Layer 4 of a small transformer language model trained on English Wikipedia (13 layers, counted from 0, width 128).
A neuron's activation on a vector x is SiLU(gate . x) times (in . x), where the dot is the dot product.

Input weights of the MLP neurons that the questions are about. A number n stands for (n - 500) times 0.0017.
n2 gate: 563,471,366,352,553,320,417,531,676,508,464,67,574,652,524,543,434,305,365,539,465,573,213,575,361,549,330,588,500,548,555,708,400,504,544,571,540,472,395,560,326,568,543,474,422,560,369,608,392,547,546,223,464,719,474,209,400,448,648,409,453,699,437,579,729,543,397,512,647,554,245,673,611,304,476,457,425,657,634,328,488,465,723,632,385,777,428,512,548,314,651,528,551,615,476,508,732,532,492,530,585,437,567,415,511,798,701,209,376,559,500,210,242,392,540,508,556,425,570,606,570,589,488,361,732,504,462,594
n50 gate: 549,465,587,390,721,386,351,409,189,692,610,476,566,471,687,537,648,437,614,492,566,479,454,704,612,325,440,667,416,496,627,714,369,516,454,323,312,762,349,567,633,639,417,603,406,496,600,728,614,201,287,299,310,348,574,520,546,640,608,500,438,312,406,599,591,620,335,844,580,619,259,578,517,582,331,492,377,360,479,344,900,594,462,401,472,779,467,324,699,396,483,696,603,586,589,665,376,287,566,649,611,500,516,459,380,394,256,310,466,430,512,440,403,792,622,239,618,471,393,421,566,589,355,337,524,550,539,479
n51 gate: 443,628,475,617,458,375,381,455,55,690,446,520,561,407,496,650,699,587,195,508,202,529,583,500,564,403,487,417,658,640,500,448,416,748,463,635,640,408,427,269,418,600,438,241,618,533,525,400,404,350,649,459,747,500,569,389,558,487,677,439,288,431,472,426,637,640,512,609,426,516,11,728,446,534,590,299,530,487,551,575,479,686,605,584,385,415,405,330,575,681,415,441,385,662,296,606,492,649,230,601,572,541,699,556,431,483,480,786,338,317,529,425,612,668,496,589,354,418,679,492,273,538,590,528,657,553,556,657
n60 gate: 793,488,572,408,783,538,647,598,473,344,600,381,197,500,280,373,679,630,467,623,481,384,500,382,653,279,504,797,592,538,769,338,585,496,630,598,439,674,578,393,538,608,644,507,556,546,450,496,433,582,601,649,681,433,575,496,646,573,453,568,474,530,485,500,536,432,591,481,344,224,521,511,595,504,511,670,520,384,547,277,190,772,391,300,375,362,588,606,408,200,531,554,345,272,515,421,453,325,368,650,344,394,560,530,444,566,334,459,408,579,545,676,286,416,462,520,404,606,425,534,575,411,553,633,433,334,564,402
n120 gate: 392,423,407,98,837,622,721,396,504,352,350,546,519,423,615,450,458,206,397,381,639,548,469,558,830,353,476,648,476,640,599,492,445,412,562,338,625,682,313,559,531,831,717,296,370,378,547,638,523,458,396,385,449,312,456,511,350,599,418,767,454,492,393,438,500,504,369,439,715,382,453,500,383,576,531,206,516,587,536,575,436,443,345,378,305,500,297,628,512,372,504,400,554,661,386,500,586,426,558,526,612,442,412,473,439,456,558,681,410,561,325,496,545,382,299,572,484,597,796,423,642,286,647,625,629,481,488,512
n136 gate: 556,576,439,574,695,607,694,411,212,654,331,619,424,560,492,480,596,279,564,484,609,550,496,679,546,325,591,448,406,577,584,429,822,387,586,391,447,438,747,586,569,409,403,523,364,446,602,71,528,504,318,548,355,508,328,661,434,496,671,460,250,592,508,597,624,581,461,416,91,456,489,597,325,580,645,569,560,351,408,665,782,732,675,561,473,372,545,806,558,561,646,362,577,470,529,298,606,610,666,554,692,727,584,492,308,372,281,391,697,392,569,492,472,521,405,651,657,561,661,637,392,339,650,369,448,468,659,555
n200 gate: 560,605,569,648,421,565,359,769,492,454,438,223,504,380,289,340,672,586,215,253,456,579,177,484,496,600,566,337,545,500,532,331,372,376,451,396,399,405,468,329,646,479,666,450,340,566,577,410,476,532,500,743,504,532,496,480,574,249,597,371,207,544,364,605,408,362,582,636,382,385,481,472,549,349,267,254,568,537,642,496,483,600,550,627,774,520,427,650,586,512,908,355,774,252,401,556,418,594,327,508,434,403,424,520,290,459,512,657,655,632,346,301,338,534,438,504,233,451,556,581,536,541,258,472,571,331,521,437
n240 gate: 179,447,409,428,698,624,614,492,320,654,472,477,313,527,314,535,496,428,465,336,461,500,508,207,578,346,609,542,416,500,695,596,512,422,365,272,567,383,531,405,417,388,559,413,496,644,683,596,492,543,437,574,649,609,586,557,424,540,500,189,418,328,402,433,763,290,599,629,285,628,449,48,480,467,138,445,521,266,471,452,586,446,504,432,534,340,504,402,444,448,467,268,658,508,476,575,481,548,678,362,459,658,237,504,500,448,512,681,528,496,571,305,496,267,540,471,399,536,426,228,356,480,457,450,504,326,183,570
n261 gate: 593,527,552,508,553,508,481,429,262,604,667,679,500,511,473,315,342,323,343,445,660,370,768,496,628,511,500,476,315,227,662,453,758,600,511,444,564,245,482,245,470,417,646,486,629,769,598,420,577,364,392,430,473,699,374,467,375,914,582,496,630,459,426,578,489,433,413,673,598,820,528,537,508,573,604,504,583,595,558,727,477,529,538,597,377,544,500,458,340,519,435,542,548,690,394,325,637,560,619,599,504,586,507,540,462,447,526,292,440,430,351,615,442,555,530,554,553,773,408,459,588,530,504,639,708,232,602,531
n287 gate: 622,727,535,250,608,600,472,423,432,594,518,700,437,611,662,594,372,489,397,528,608,720,592,539,347,435,414,765,440,341,493,596,650,528,493,479,532,536,545,496,475,421,553,645,670,604,596,504,545,431,545,264,489,597,629,646,464,532,638,395,378,271,698,504,436,437,486,566,571,725,578,524,306,438,378,304,786,676,511,414,467,393,464,416,394,444,571,769,428,581,482,359,454,438,850,507,605,589,416,414,493,486,392,589,372,446,458,528,336,667,570,439,442,526,339,406,657,725,535,707,451,489,577,348,445,535,585,416
n294 gate: 439,432,647,670,615,458,415,412,649,570,590,687,473,706,531,338,554,503,564,567,497,560,469,716,344,574,507,395,566,332,369,720,476,463,493,537,527,371,302,638,569,556,353,549,514,604,517,663,426,614,379,453,423,402,551,361,396,510,657,589,561,611,493,384,458,353,639,466,600,527,522,476,352,525,422,592,428,524,496,337,397,530,612,589,586,365,414,595,643,620,553,549,650,635,219,643,731,610,312,429,553,415,730,386,599,423,411,578,742,405,438,490,310,701,549,430,486,695,700,609,554,319,326,436,510,411,525,341
n316 gate: 473,721,626,540,540,699,951,390,428,532,472,435,519,492,339,535,217,591,435,787,316,524,456,650,741,690,673,608,603,614,578,282,424,457,682,637,500,737,519,322,457,376,563,489,484,193,425,460,519,283,588,426,444,434,655,710,480,644,534,633,543,422,321,465,522,606,386,585,595,395,496,441,500,573,719,649,392,560,553,504,443,550,456,415,416,484,302,504,692,397,403,500,410,357,536,520,534,801,347,923,504,563,582,350,562,227,453,418,552,504,654,504,512,405,412,589,424,571,434,386,434,516,398,558,638,355,683,414
n2 in: 572,599,477,399,383,242,534,265,527,535,539,563,613,451,543,330,474,677,519,477,825,668,577,473,417,453,375,306,234,458,440,693,399,281,389,368,504,500,601,508,229,747,492,558,376,608,458,554,571,717,691,545,640,568,557,504,319,481,661,527,726,523,579,561,377,728,574,316,339,219,623,443,473,449,644,580,387,593,567,396,496,556,734,467,393,594,454,437,260,439,484,578,405,496,543,470,658,573,709,432,461,458,549,388,419,383,363,254,365,391,466,224,355,600,454,390,465,648,440,545,301,597,382,433,634,303,665,457
n50 in: 352,529,817,576,472,675,445,293,361,448,520,550,442,353,788,391,245,405,619,539,551,765,567,563,439,440,444,471,714,252,597,508,472,574,595,227,382,600,627,583,567,548,484,444,605,703,567,436,400,500,592,357,512,705,190,542,436,560,586,680,523,481,477,578,429,610,564,407,378,535,504,625,468,512,336,547,339,480,468,599,593,654,416,492,477,469,334,577,747,579,431,552,668,512,504,375,757,334,449,282,520,484,519,274,577,240,649,410,393,787,606,439,309,323,349,674,229,371,694,406,396,648,512,627,653,379,471,589
n51 in: 258,560,543,520,631,484,411,485,217,679,465,492,378,519,504,500,657,719,443,607,354,563,621,391,387,440,353,426,441,282,638,387,330,765,734,673,531,634,591,258,628,575,411,359,657,587,664,472,523,424,521,450,571,519,434,541,673,532,589,485,396,251,512,353,633,543,493,592,363,572,482,508,706,524,539,372,774,571,249,716,528,290,623,609,234,573,551,360,567,465,388,639,585,605,378,627,474,621,380,701,532,488,404,356,659,472,666,519,465,519,453,459,496,602,402,456,271,139,738,438,420,595,651,549,640,450,312,717
n60 in: 455,327,357,803,400,733,496,402,619,543,366,548,507,496,804,395,437,420,559,161,339,430,622,802,449,446,519,268,607,485,329,629,577,522,371,478,280,358,622,489,295,477,564,572,616,592,568,603,467,314,439,407,404,444,365,463,672,262,565,383,275,738,560,455,482,417,423,530,409,745,521,680,314,645,451,410,540,600,562,626,418,381,465,545,613,466,492,407,492,606,473,275,639,520,623,620,729,432,519,358,388,421,470,445,356,508,602,477,428,586,685,467,426,655,370,438,550,515,332,248,433,612,440,555,341,662,556,656
n120 in: 470,601,478,496,492,523,507,441,595,657,207,438,858,315,718,559,659,560,354,445,455,676,413,627,484,508,404,247,564,601,235,525,637,389,662,571,440,298,691,485,447,477,552,629,463,390,477,769,529,460,652,677,656,537,447,656,523,359,507,556,448,500,404,578,429,478,337,297,688,787,507,474,620,562,288,403,547,530,450,314,694,471,350,851,504,541,413,593,477,376,334,519,697,667,557,578,604,575,552,444,373,601,511,296,410,511,623,418,538,566,691,439,620,622,515,381,591,522,567,522,507,706,440,537,354,701,303,531
n136 in: 342,578,500,314,585,456,524,468,331,475,290,399,370,433,484,646,567,472,671,465,528,370,444,520,389,500,590,466,633,500,539,604,694,488,336,433,344,310,648,672,723,649,556,310,378,661,532,516,554,602,236,375,395,469,373,562,508,520,424,219,421,324,642,532,851,377,281,390,268,500,595,468,364,537,299,769,609,492,574,206,533,563,492,526,450,343,404,492,625,632,656,459,591,401,444,658,527,496,262,421,349,357,248,745,622,455,413,781,492,708,719,335,663,412,561,389,468,655,425,567,504,520,524,547,706,619,282,652
n200 in: 399,638,551,556,516,302,667,613,346,384,520,427,685,400,695,485,454,405,450,492,597,420,299,469,504,648,612,330,389,300,542,302,282,396,484,349,488,253,619,406,449,678,371,269,257,429,559,385,638,592,421,623,369,731,669,360,350,472,549,601,465,419,376,504,552,281,685,504,335,442,432,384,688,435,527,333,484,385,448,445,585,665,564,555,602,716,311,556,548,676,572,468,764,338,270,582,271,378,481,471,556,551,581,733,620,643,395,360,571,519,434,436,588,434,900,484,464,586,654,508,477,655,223,580,542,496,574,318
n240 in: 682,213,500,619,261,643,525,648,561,747,439,604,339,451,543,563,364,589,393,423,620,272,493,401,592,391,627,583,317,415,441,528,554,518,390,416,553,576,232,447,351,669,613,317,622,579,585,561,559,591,617,339,608,643,580,284,457,547,429,669,437,374,644,232,631,450,510,406,461,577,324,553,493,507,567,542,575,734,464,263,324,441,547,343,305,584,418,463,565,223,515,409,486,449,705,511,565,589,814,634,620,553,504,503,431,561,429,423,457,486,454,531,548,396,335,573,579,454,668,451,507,457,535,434,524,436,448,522
n261 in: 794,410,713,468,629,584,461,476,244,683,399,763,508,469,637,312,742,532,546,465,626,468,716,464,603,601,516,513,572,417,757,500,649,543,361,374,294,536,717,460,393,540,472,659,578,448,452,548,643,418,745,512,290,547,344,569,424,790,546,500,786,414,402,405,410,449,477,703,620,597,445,535,496,537,496,764,692,701,512,696,254,562,581,675,577,703,516,386,299,456,349,407,413,648,311,567,550,389,323,481,398,504,520,253,371,540,488,642,368,308,294,626,612,434,420,390,492,595,453,398,523,681,441,469,682,263,429,606
n287 in: 615,733,465,547,654,473,666,388,418,468,516,564,550,481,662,377,420,488,583,531,504,611,629,481,536,389,262,635,535,190,481,609,571,584,364,373,535,299,485,586,605,551,430,452,561,461,554,484,640,397,769,305,433,599,682,624,524,595,478,149,446,370,596,573,456,392,635,599,473,709,579,454,352,356,208,326,684,551,484,335,528,500,310,308,309,450,535,688,445,772,181,452,519,388,543,412,377,321,465,347,357,527,408,734,586,425,643,362,367,328,736,466,659,512,441,444,524,550,557,820,519,370,558,500,413,674,700,492
n294 in: 497,404,514,664,570,417,469,432,510,511,608,708,425,676,609,330,893,628,604,520,445,609,358,497,461,553,461,416,559,335,304,477,423,656,472,319,593,465,429,455,624,639,449,507,476,615,386,503,349,706,375,500,476,463,490,473,528,476,632,633,609,483,575,449,451,322,566,473,545,459,427,411,665,461,445,582,475,392,408,396,198,503,736,604,580,507,376,394,517,614,500,429,657,682,281,589,645,669,360,468,701,411,697,594,446,493,620,367,649,432,212,556,303,619,322,327,549,551,585,524,517,385,486,487,507,524,554,443
n316 in: 449,572,720,584,676,423,407,294,706,801,468,409,473,224,296,425,459,458,446,565,459,602,215,552,471,641,362,708,608,517,632,409,314,500,351,589,462,398,564,538,438,360,503,428,401,549,438,661,665,503,518,524,504,486,523,423,703,756,517,366,661,449,490,565,618,483,633,368,358,602,589,462,479,518,551,631,515,507,578,476,568,571,387,388,520,354,379,311,668,459,354,408,493,400,490,353,427,372,442,503,606,417,606,402,487,539,335,459,194,381,552,467,651,732,497,408,440,438,595,558,524,342,514,632,591,713,507,554

Each question shows a token from some text and the vector x that enters the MLP there. A number n stands for (n - 500) times 0.0049.

" the": 452,561,355,523,617,705,338,516,376,440,480,465,617,492,434,527,381,382,736,446,514,539,536,636,354,586,586,555,472,633,368,300,432,658,483,541,366,418,541,369,536,562,414,759,429,540,528,485,534,425,563,443,398,491,458,379,521,401,581,580,442,470,531,435,602,502,562,475,478,402,442,559,492,419,461,525,451,435,522,492,517,474,556,658,220,501,545,444,496,609,459,428,375,416,513,485,428,605,519,358,461,545,437,449,518,399,498,437,496,468,266,475,492,508,493,528,507,454,490,413,578,526,481,724,494,537,423,493
Which of these neurons fires most? n51

" a": 546,402,353,495,500,496,312,542,459,326,460,610,571,691,414,532,399,240,666,380,493,617,441,568,510,476,739,497,386,541,554,285,549,669,441,566,403,422,444,346,436,568,474,648,484,397,584,487,518,623,561,419,248,416,493,503,536,379,628,493,448,501,616,578,534,468,653,474,542,490,585,622,502,565,400,439,526,434,424,376,624,494,465,765,370,415,463,502,412,585,328,448,289,419,565,490,399,509,557,375,462,519,675,493,543,263,427,304,483,462,428,485,562,623,567,486,349,388,526,497,303,627,469,628,546,470,434,532
The two highest activations, in order: n240, n316

" Con": 652,602,452,534,651,576,361,444,672,410,680,553,420,526,553,334,423,440,623,399,391,524,495,388,539,585,492,598,483,592,431,381,447,638,593,281,547,457,352,428,551,547,386,581,518,456,396,585,471,483,559,413,357,406,510,475,420,479,486,377,473,472,584,437,412,577,524,288,516,450,661,435,426,406,435,667,605,384,398,493,573,574,501,570,410,568,529,367,526,515,593,590,488,468,446,362,328,661,440,461,604,439,479,550,550,310,555,485,286,474,474,524,739,521,600,434,325,525,397,419,654,655,625,560,344,641,649,452
The most active neuron and its activation: n240, at about 0.41

" another": 494,413,412,524,487,488,490,518,400,523,527,528,571,572,438,477,393,377,719,389,511,565,479,545,532,485,731,472,472,434,498,357,605,653,403,492,409,489,582,374,469,568,451,726,465,523,583,483,623,562,511,463,288,563,387,465,535,380,578,536,418,505,541,568,576,461,552,536,570,498,598,573,411,475,355,483,605,389,518,496,575,529,420,802,215,503,511,591,436,583,421,585,441,522,409,495,401,398,575,331,468,462,581,493,566,347,421,364,500,405,389,378,656,554,517,602,395,552,513,441,503,688,539,479,535,566,441,459
Which of these neurons fires most? n261

" ob": 604,440,380,475,538,418,369,568,714,326,373,483,544,473,395,403,487,440,652,570,544,401,572,290,456,528,602,467,418,392,528,210,454,544,567,429,529,553,480,460,595,508,558,577,433,428,460,575,534,481,553,472,315,445,625,451,322,409,450,376,364,578,404,487,346,623,626,300,421,594,508,600,347,289,417,612,442,429,307,508,545,567,663,596,492,680,678,597,569,505,421,586,442,535,660,497,465,476,611,445,539,556,613,716,429,467,520,622,440,470,590,464,488,650,695,383,364,678,390,492,508,508,528,568,427,600,623,459
The two highest activations, in order: n51, n261

"25": 444,737,310,502,418,621,596,453,465,538,437,645,605,447,475,681,476,487,486,543,406,498,364,465,547,625,587,493,560,400,581,364,521,651,336,537,510,678,612,472,556,595,414,639,605,473,582,533,482,468,579,636,426,480,437,426,415,380,571,619,487,471,617,440,525,459,347,304,469,442,514,421,425,401,494,619,434,671,523,445,426,579,670,736,445,409,622,574,553,633,466,502,328,561,397,628,241,582,546,408,700,467,423,409,535,508,439,368,326,489,405,570,565,425,564,402,459,457,321,530,747,440,358,586,416,517,465,561
The most active neuron and its activation: n50, at about 0.28

" University": 607,478,459,580,524,513,528,393,522,533,534,557,544,354,436,446,316,458,674,476,511,524,705,618,516,528,530,506,402,373,219,285,556,620,356,585,551,553,511,573,541,526,333,676,694,386,562,461,592,483,485,468,450,577,482,685,422,446,488,331,407,387,473,357,463,449,608,554,543,464,536,411,474,546,384,612,639,652,508,458,561,427,559,592,380,631,629,602,534,670,415,522,386,458,537,417,370,511,648,307,387,527,578,769,546,440,456,535,467,498,513,428,637,513,454,464,472,534,489,612,675,638,539,405,369,591,586,478
Which of these neurons fires most? n287

"l": 349,442,352,507,541,613,597,374,411,408,408,562,488,583,590,521,586,512,671,518,382,394,530,483,506,438,419,497,458,529,413,245,488,382,445,479,541,483,584,513,458,462,396,588,485,366,563,557,625,342,546,529,422,519,357,407,493,292,469,409,524,505,621,425,491,455,698,389,501,373,597,684,368,430,598,552,414,499,389,347,603,457,445,680,575,606,647,554,494,405,629,628,436,530,467,434,392,493,451,467,546,328,390,455,583,523,298,513,444,444,558,286,605,499,617,463,418,239,617,548,621,477,557,837,478,329,610,442
The two highest activations, in order: n136, n240

"ence": 425,328,577,555,548,603,551,395,454,541,595,657,456,445,604,439,411,667,633,551,592,444,349,559,479,518,585,464,328,373,418,446,484,558,629,518,589,643,513,502,457,497,473,741,576,539,450,581,557,430,524,595,435,576,296,493,422,292,398,566,502,490,467,359,570,603,547,528,449,451,616,482,516,451,368,636,437,644,627,353,476,372,492,571,372,602,518,391,473,557,589,465,465,568,379,688,416,290,491,361,412,460,445,484,737,614,428,248,488,511,484,322,700,581,550,416,518,322,452,536,705,505,521,309,479,614,531,449
The two highest activations, in order: n50, n294

"A": 443,601,413,470,668,470,353,486,520,499,326,581,437,628,457,521,433,432,808,429,500,483,483,355,525,636,440,469,393,543,431,351,406,668,482,457,486,452,430,524,406,550,545,657,576,247,563,503,608,585,527,271,315,521,525,593,433,482,688,481,405,520,498,589,585,505,580,402,418,515,606,583,654,624,470,495,499,687,506,596,453,554,438,693,465,485,559,512,499,514,423,522,311,464,507,363,430,650,561,224,477,461,538,588,616,424,528,397,566,488,380,466,664,579,586,440,447,349,493,555,495,572,629,382,260,457,589,519
Which of these neurons fires most? n287

" at": 382,626,370,656,330,469,270,428,613,410,382,529,546,496,383,631,603,557,585,477,557,356,586,485,543,547,492,663,537,563,443,296,653,572,353,437,658,574,605,521,441,542,513,657,600,374,561,531,515,470,610,450,189,493,527,380,403,435,544,336,436,598,455,445,522,536,402,541,489,470,637,628,594,437,605,654,497,560,403,440,436,569,665,535,381,489,473,384,604,516,384,413,294,477,618,605,513,455,680,410,576,566,559,567,587,424,484,489,574,506,402,493,551,603,593,467,601,237,481,376,422,637,422,374,450,438,467,491
The most active neuron and its activation: n287, at about 0.29

"v": 373,501,399,474,513,619,400,444,476,477,565,729,487,426,475,429,581,632,742,582,528,433,608,390,459,486,369,357,381,460,347,265,434,375,512,576,487,510,628,511,425,594,394,382,558,500,445,601,628,227,611,597,288,505,398,400,635,505,481,559,641,554,522,347,713,699,648,366,522,371,607,509,369,576,554,568,492,498,442,450,461,406,402,697,518,513,578,400,544,677,467,483,395,636,486,410,476,562,612,508,616,478,514,522,615,509,539,582,556,613,540,406,537,453,513,458,290,447,549,544,496,518,433,632,476,697,694,444
The two highest activations, in order: n51, n240

"n": 529,407,295,428,465,647,554,367,527,525,356,566,505,283,482,535,595,517,459,519,436,563,504,467,501,442,356,428,412,350,386,290,526,559,572,422,530,497,608,441,334,451,573,588,594,506,502,496,595,370,631,304,407,439,446,363,459,435,398,405,519,417,611,430,498,535,680,544,479,252,636,512,459,482,570,497,467,673,312,528,468,579,416,839,507,607,487,510,454,723,468,578,338,499,388,552,492,447,657,603,484,468,564,561,429,477,521,412,547,441,566,362,508,395,635,587,515,294,584,569,574,672,399,771,543,462,626,494
Which three neurons fire most, strongest first? n51, n261, n294

" an": 317,514,393,455,573,493,388,618,583,324,463,585,567,485,488,464,486,368,698,423,424,625,527,603,506,444,641,494,442,508,411,486,448,652,459,571,306,520,403,311,344,581,544,582,491,489,451,520,491,568,489,318,231,534,343,457,484,420,591,392,492,545,521,344,563,509,667,546,557,441,526,584,459,415,375,415,470,511,432,543,592,443,530,814,375,599,493,420,450,734,453,490,299,263,442,408,356,477,528,360,460,398,573,512,392,270,525,548,437,493,430,412,593,596,580,620,484,504,499,434,439,659,531,553,514,542,393,389
The most active neuron and its activation: n240, at about 0.29

"===": 506,352,413,527,476,467,384,476,509,419,404,627,647,515,442,649,377,395,638,512,523,481,347,423,573,498,595,580,446,492,370,355,365,517,426,553,477,458,485,570,418,773,433,539,598,300,380,464,433,616,411,610,618,427,341,480,459,365,512,417,405,374,490,526,492,635,543,401,647,562,371,517,436,508,548,450,468,510,564,435,593,421,653,586,403,564,493,582,536,404,496,464,368,524,500,527,467,576,408,266,354,489,402,464,592,380,693,143,527,578,550,524,406,390,740,586,474,425,569,463,711,610,391,683,409,623,513,432
Which of these neurons fires most? n261

"I": 416,389,408,543,554,480,328,473,607,564,433,606,611,514,660,451,468,412,609,478,495,420,503,456,442,529,393,459,437,532,299,316,334,578,538,375,571,507,514,438,439,589,569,699,612,222,496,582,469,359,688,407,542,473,569,603,559,480,597,460,385,523,638,514,605,495,547,415,451,513,671,566,531,573,492,488,586,678,436,368,417,655,362,677,452,543,595,541,730,514,455,540,187,517,429,392,367,709,587,363,453,500,650,708,508,327,386,496,514,525,529,489,680,384,689,313,414,489,412,572,467,541,605,518,518,462,472,573
The most active neuron and its activation: n287, at about 0.93

"05": 249,474,546,561,479,432,428,322,549,428,431,416,576,341,511,544,414,616,459,625,521,606,589,420,492,533,538,467,438,356,508,443,420,655,370,504,517,562,530,486,576,553,503,660,491,424,582,420,551,530,600,521,349,458,146,550,485,490,635,638,462,533,483,292,581,432,577,430,471,398,587,470,407,441,500,600,561,637,360,454,354,537,454,684,422,645,469,423,582,533,498,561,228,480,299,456,393,627,665,480,557,481,569,508,521,514,482,476,333,534,524,412,516,426,546,616,750,275,396,510,645,530,358,507,338,563,528,642
The most active neuron and its activation: n287, at about 0.16

" in": 374,649,388,583,511,473,232,539,491,460,482,682,538,452,386,549,484,524,554,697,507,402,591,392,530,536,453,639,483,460,442,254,609,631,507,514,556,473,544,420,460,447,570,680,493,390,558,575,544,567,566,580,341,496,452,441,400,646,422,320,376,486,396,406,380,473,584,426,599,536,652,631,490,328,364,504,541,667,452,496,563,449,567,761,333,541,565,457,517,535,387,456,487,516,561,643,563,432,585,443,677,581,577,605,505,502,485,274,521,499,398,474,575,438,721,544,427,366,427,462,454,497,440,727,391,401,389,307
Which of these neurons fires most? n261

"ended": 364,508,479,516,426,514,385,469,606,391,369,689,464,493,381,602,534,574,627,608,471,400,412,448,467,598,530,602,479,409,478,277,512,638,435,436,541,583,501,607,518,648,317,783,499,518,564,493,617,367,526,600,376,562,385,540,567,418,433,475,511,504,543,519,599,483,592,542,515,492,643,511,460,480,512,683,482,532,634,416,535,567,468,567,358,418,392,563,561,515,526,623,278,482,514,641,443,232,653,475,419,541,531,353,807,541,515,484,473,531,378,426,343,506,558,623,466,393,499,284,526,616,467,276,573,545,525,471
The two highest activations, in order: n50, n120

" of": 354,497,381,514,549,557,417,418,397,412,417,587,461,409,396,535,503,578,662,596,511,366,573,403,549,536,462,470,529,412,444,397,607,680,597,629,585,543,523,522,402,455,580,549,603,435,522,555,445,405,575,446,323,500,314,399,457,433,458,498,500,486,502,433,443,427,638,414,517,451,620,540,501,370,671,517,482,669,460,379,544,531,641,791,290,432,647,601,645,416,380,352,421,545,545,686,404,402,518,528,613,508,584,610,584,422,471,266,512,507,598,438,560,325,652,429,636,390,499,323,555,584,408,646,518,506,414,430
Which of these neurons fires most? n294

" pl": 582,598,416,521,594,499,591,573,468,419,685,530,644,513,563,376,475,478,676,463,479,495,485,643,587,477,585,577,347,712,559,302,679,606,312,484,508,547,773,476,529,576,459,374,676,495,646,590,519,454,507,423,486,437,325,423,497,299,486,426,525,501,447,452,554,540,604,416,474,608,569,714,638,358,623,710,401,713,355,394,389,589,467,453,487,703,761,353,447,470,581,571,450,511,538,485,605,483,583,496,519,488,599,523,433,463,447,447,499,492,414,300,558,522,604,459,481,400,500,445,538,572,618,707,415,430,533,449
Which of these neurons fires most? n60

" ": 371,628,263,550,541,438,311,529,476,407,421,651,457,686,397,563,527,394,698,563,489,489,519,441,442,403,444,593,564,455,538,133,595,605,559,517,411,596,438,388,643,574,407,562,560,398,578,460,491,524,486,440,556,506,281,399,454,529,462,635,456,594,433,347,678,536,482,432,555,419,579,543,298,449,513,494,531,498,580,475,524,475,489,519,616,537,428,443,546,474,439,445,467,436,435,510,345,547,630,300,554,575,767,476,474,431,541,319,623,414,510,537,678,334,437,560,435,243,454,530,627,493,484,727,430,537,578,541
The most active neuron and its activation: n2, at about 0.66

" |\n": 479,433,279,480,483,420,552,391,721,600,570,497,560,403,349,466,221,553,525,450,523,402,536,423,453,463,669,462,549,587,630,369,607,469,423,521,559,481,403,447,509,554,560,480,495,453,330,442,502,688,562,562,395,397,347,485,615,454,505,511,518,569,507,522,488,384,465,446,585,481,585,508,471,544,547,358,497,478,432,431,329,578,494,873,423,743,540,506,656,649,600,440,519,515,539,573,196,489,482,375,569,599,570,447,476,513,501,338,535,620,341,614,556,496,779,419,426,285,471,436,702,437,517,661,512,583,503,503
Which of these neurons fires most? n200

"ol": 458,492,292,608,621,648,555,492,402,451,370,542,547,368,512,429,563,469,454,483,586,403,491,370,452,571,485,502,502,523,388,534,394,492,639,439,524,297,704,529,484,438,483,537,413,425,560,492,564,395,583,474,365,425,391,582,572,403,320,495,499,587,704,324,546,431,593,432,429,454,595,574,431,587,532,500,444,556,331,119,558,606,509,584,495,500,683,432,499,505,512,523,602,521,536,563,395,516,464,434,489,377,659,428,630,587,481,587,520,556,561,295,539,486,527,485,356,371,339,475,610,840,568,697,622,530,687,571
The most active neuron and its activation: n200, at about 0.51

" A": 555,499,431,538,506,448,325,505,451,432,456,660,536,542,330,594,442,336,525,342,500,575,520,500,472,662,638,547,409,530,541,374,486,634,538,538,511,359,455,453,393,563,469,566,590,420,543,539,494,579,484,324,344,288,554,541,496,342,630,523,489,496,487,577,499,442,554,196,476,589,684,667,596,599,368,573,547,574,431,458,623,479,455,701,504,470,450,479,462,520,474,576,386,436,395,497,340,491,523,266,407,478,595,534,636,329,447,376,517,428,398,537,673,456,475,444,378,375,346,506,395,711,608,568,356,356,528,542
Which of these neurons fires most? n240

":": 480,617,432,471,456,501,514,332,481,454,545,553,676,379,480,707,496,499,604,610,482,493,601,371,563,538,430,599,418,474,426,401,576,504,560,403,483,518,572,502,488,547,452,665,557,323,437,475,508,476,520,408,309,346,177,374,493,241,572,488,438,542,536,459,604,532,657,578,568,323,507,554,568,450,464,550,397,447,569,353,726,580,439,398,373,534,381,571,564,469,494,425,430,500,432,658,422,452,436,411,620,519,453,546,470,548,535,237,472,509,384,506,614,371,693,355,436,301,487,427,631,474,479,750,309,565,616,471
Which of these neurons fires most? n50

"ers": 421,568,419,538,565,734,394,521,473,460,630,556,428,272,422,553,502,461,703,505,392,491,458,426,515,550,552,502,374,450,528,299,631,568,541,378,675,630,483,580,443,543,366,549,672,429,561,579,560,592,560,505,416,501,415,433,487,549,415,603,548,501,623,409,483,491,599,572,618,519,474,493,406,505,515,605,461,483,442,371,417,359,502,522,426,484,531,480,491,449,530,457,493,435,542,510,379,291,664,246,346,521,454,317,585,431,524,463,306,484,387,255,498,400,867,464,462,185,399,488,583,569,618,417,407,668,518,459
The most active neuron and its activation: n240, at about 0.85

"atch": 504,540,500,541,490,664,555,425,706,456,522,379,413,407,416,496,381,506,751,615,439,396,348,613,598,468,518,394,509,494,442,507,445,577,680,374,676,392,458,499,574,641,469,823,602,410,497,611,454,502,608,573,247,438,541,611,471,335,495,529,560,493,518,590,570,462,780,479,484,599,459,642,534,451,344,627,494,590,458,375,342,485,462,513,470,584,503,405,460,541,521,390,430,700,689,523,355,476,405,416,478,570,645,456,644,390,477,331,548,455,469,493,508,316,565,456,543,364,441,486,497,487,553,334,546,335,550,466
The most active neuron and its activation: n294, at about 0.86

"G": 512,365,235,393,555,345,357,513,609,498,423,518,372,550,584,541,459,616,656,561,479,426,468,455,451,594,371,506,377,463,305,244,354,620,468,414,587,469,632,542,535,505,648,582,680,476,481,634,636,421,486,406,415,619,423,547,529,438,589,569,555,440,570,721,658,599,618,413,546,414,472,584,537,548,445,516,398,549,414,319,395,522,393,599,438,602,596,621,735,591,500,572,316,472,443,455,474,602,658,413,536,545,564,576,474,287,385,418,648,473,493,554,478,349,676,399,419,455,496,437,541,508,602,652,302,465,639,513
Which of these neurons fires most? n261

"24": 576,564,409,621,356,541,561,518,437,493,458,674,548,368,492,618,534,489,459,482,464,636,363,497,568,658,505,560,521,369,578,345,599,574,392,617,611,637,493,529,606,456,484,481,617,514,588,548,515,567,513,636,414,405,482,361,662,449,471,534,437,562,605,343,636,437,386,374,490,404,590,519,542,389,491,378,453,592,433,425,430,519,526,647,438,465,712,521,612,523,383,528,344,523,250,559,406,631,565,184,614,410,405,453,533,353,257,480,277,531,482,574,641,457,448,426,507,490,292,573,579,471,409,590,390,518,498,498
Which of these neurons fires most? n50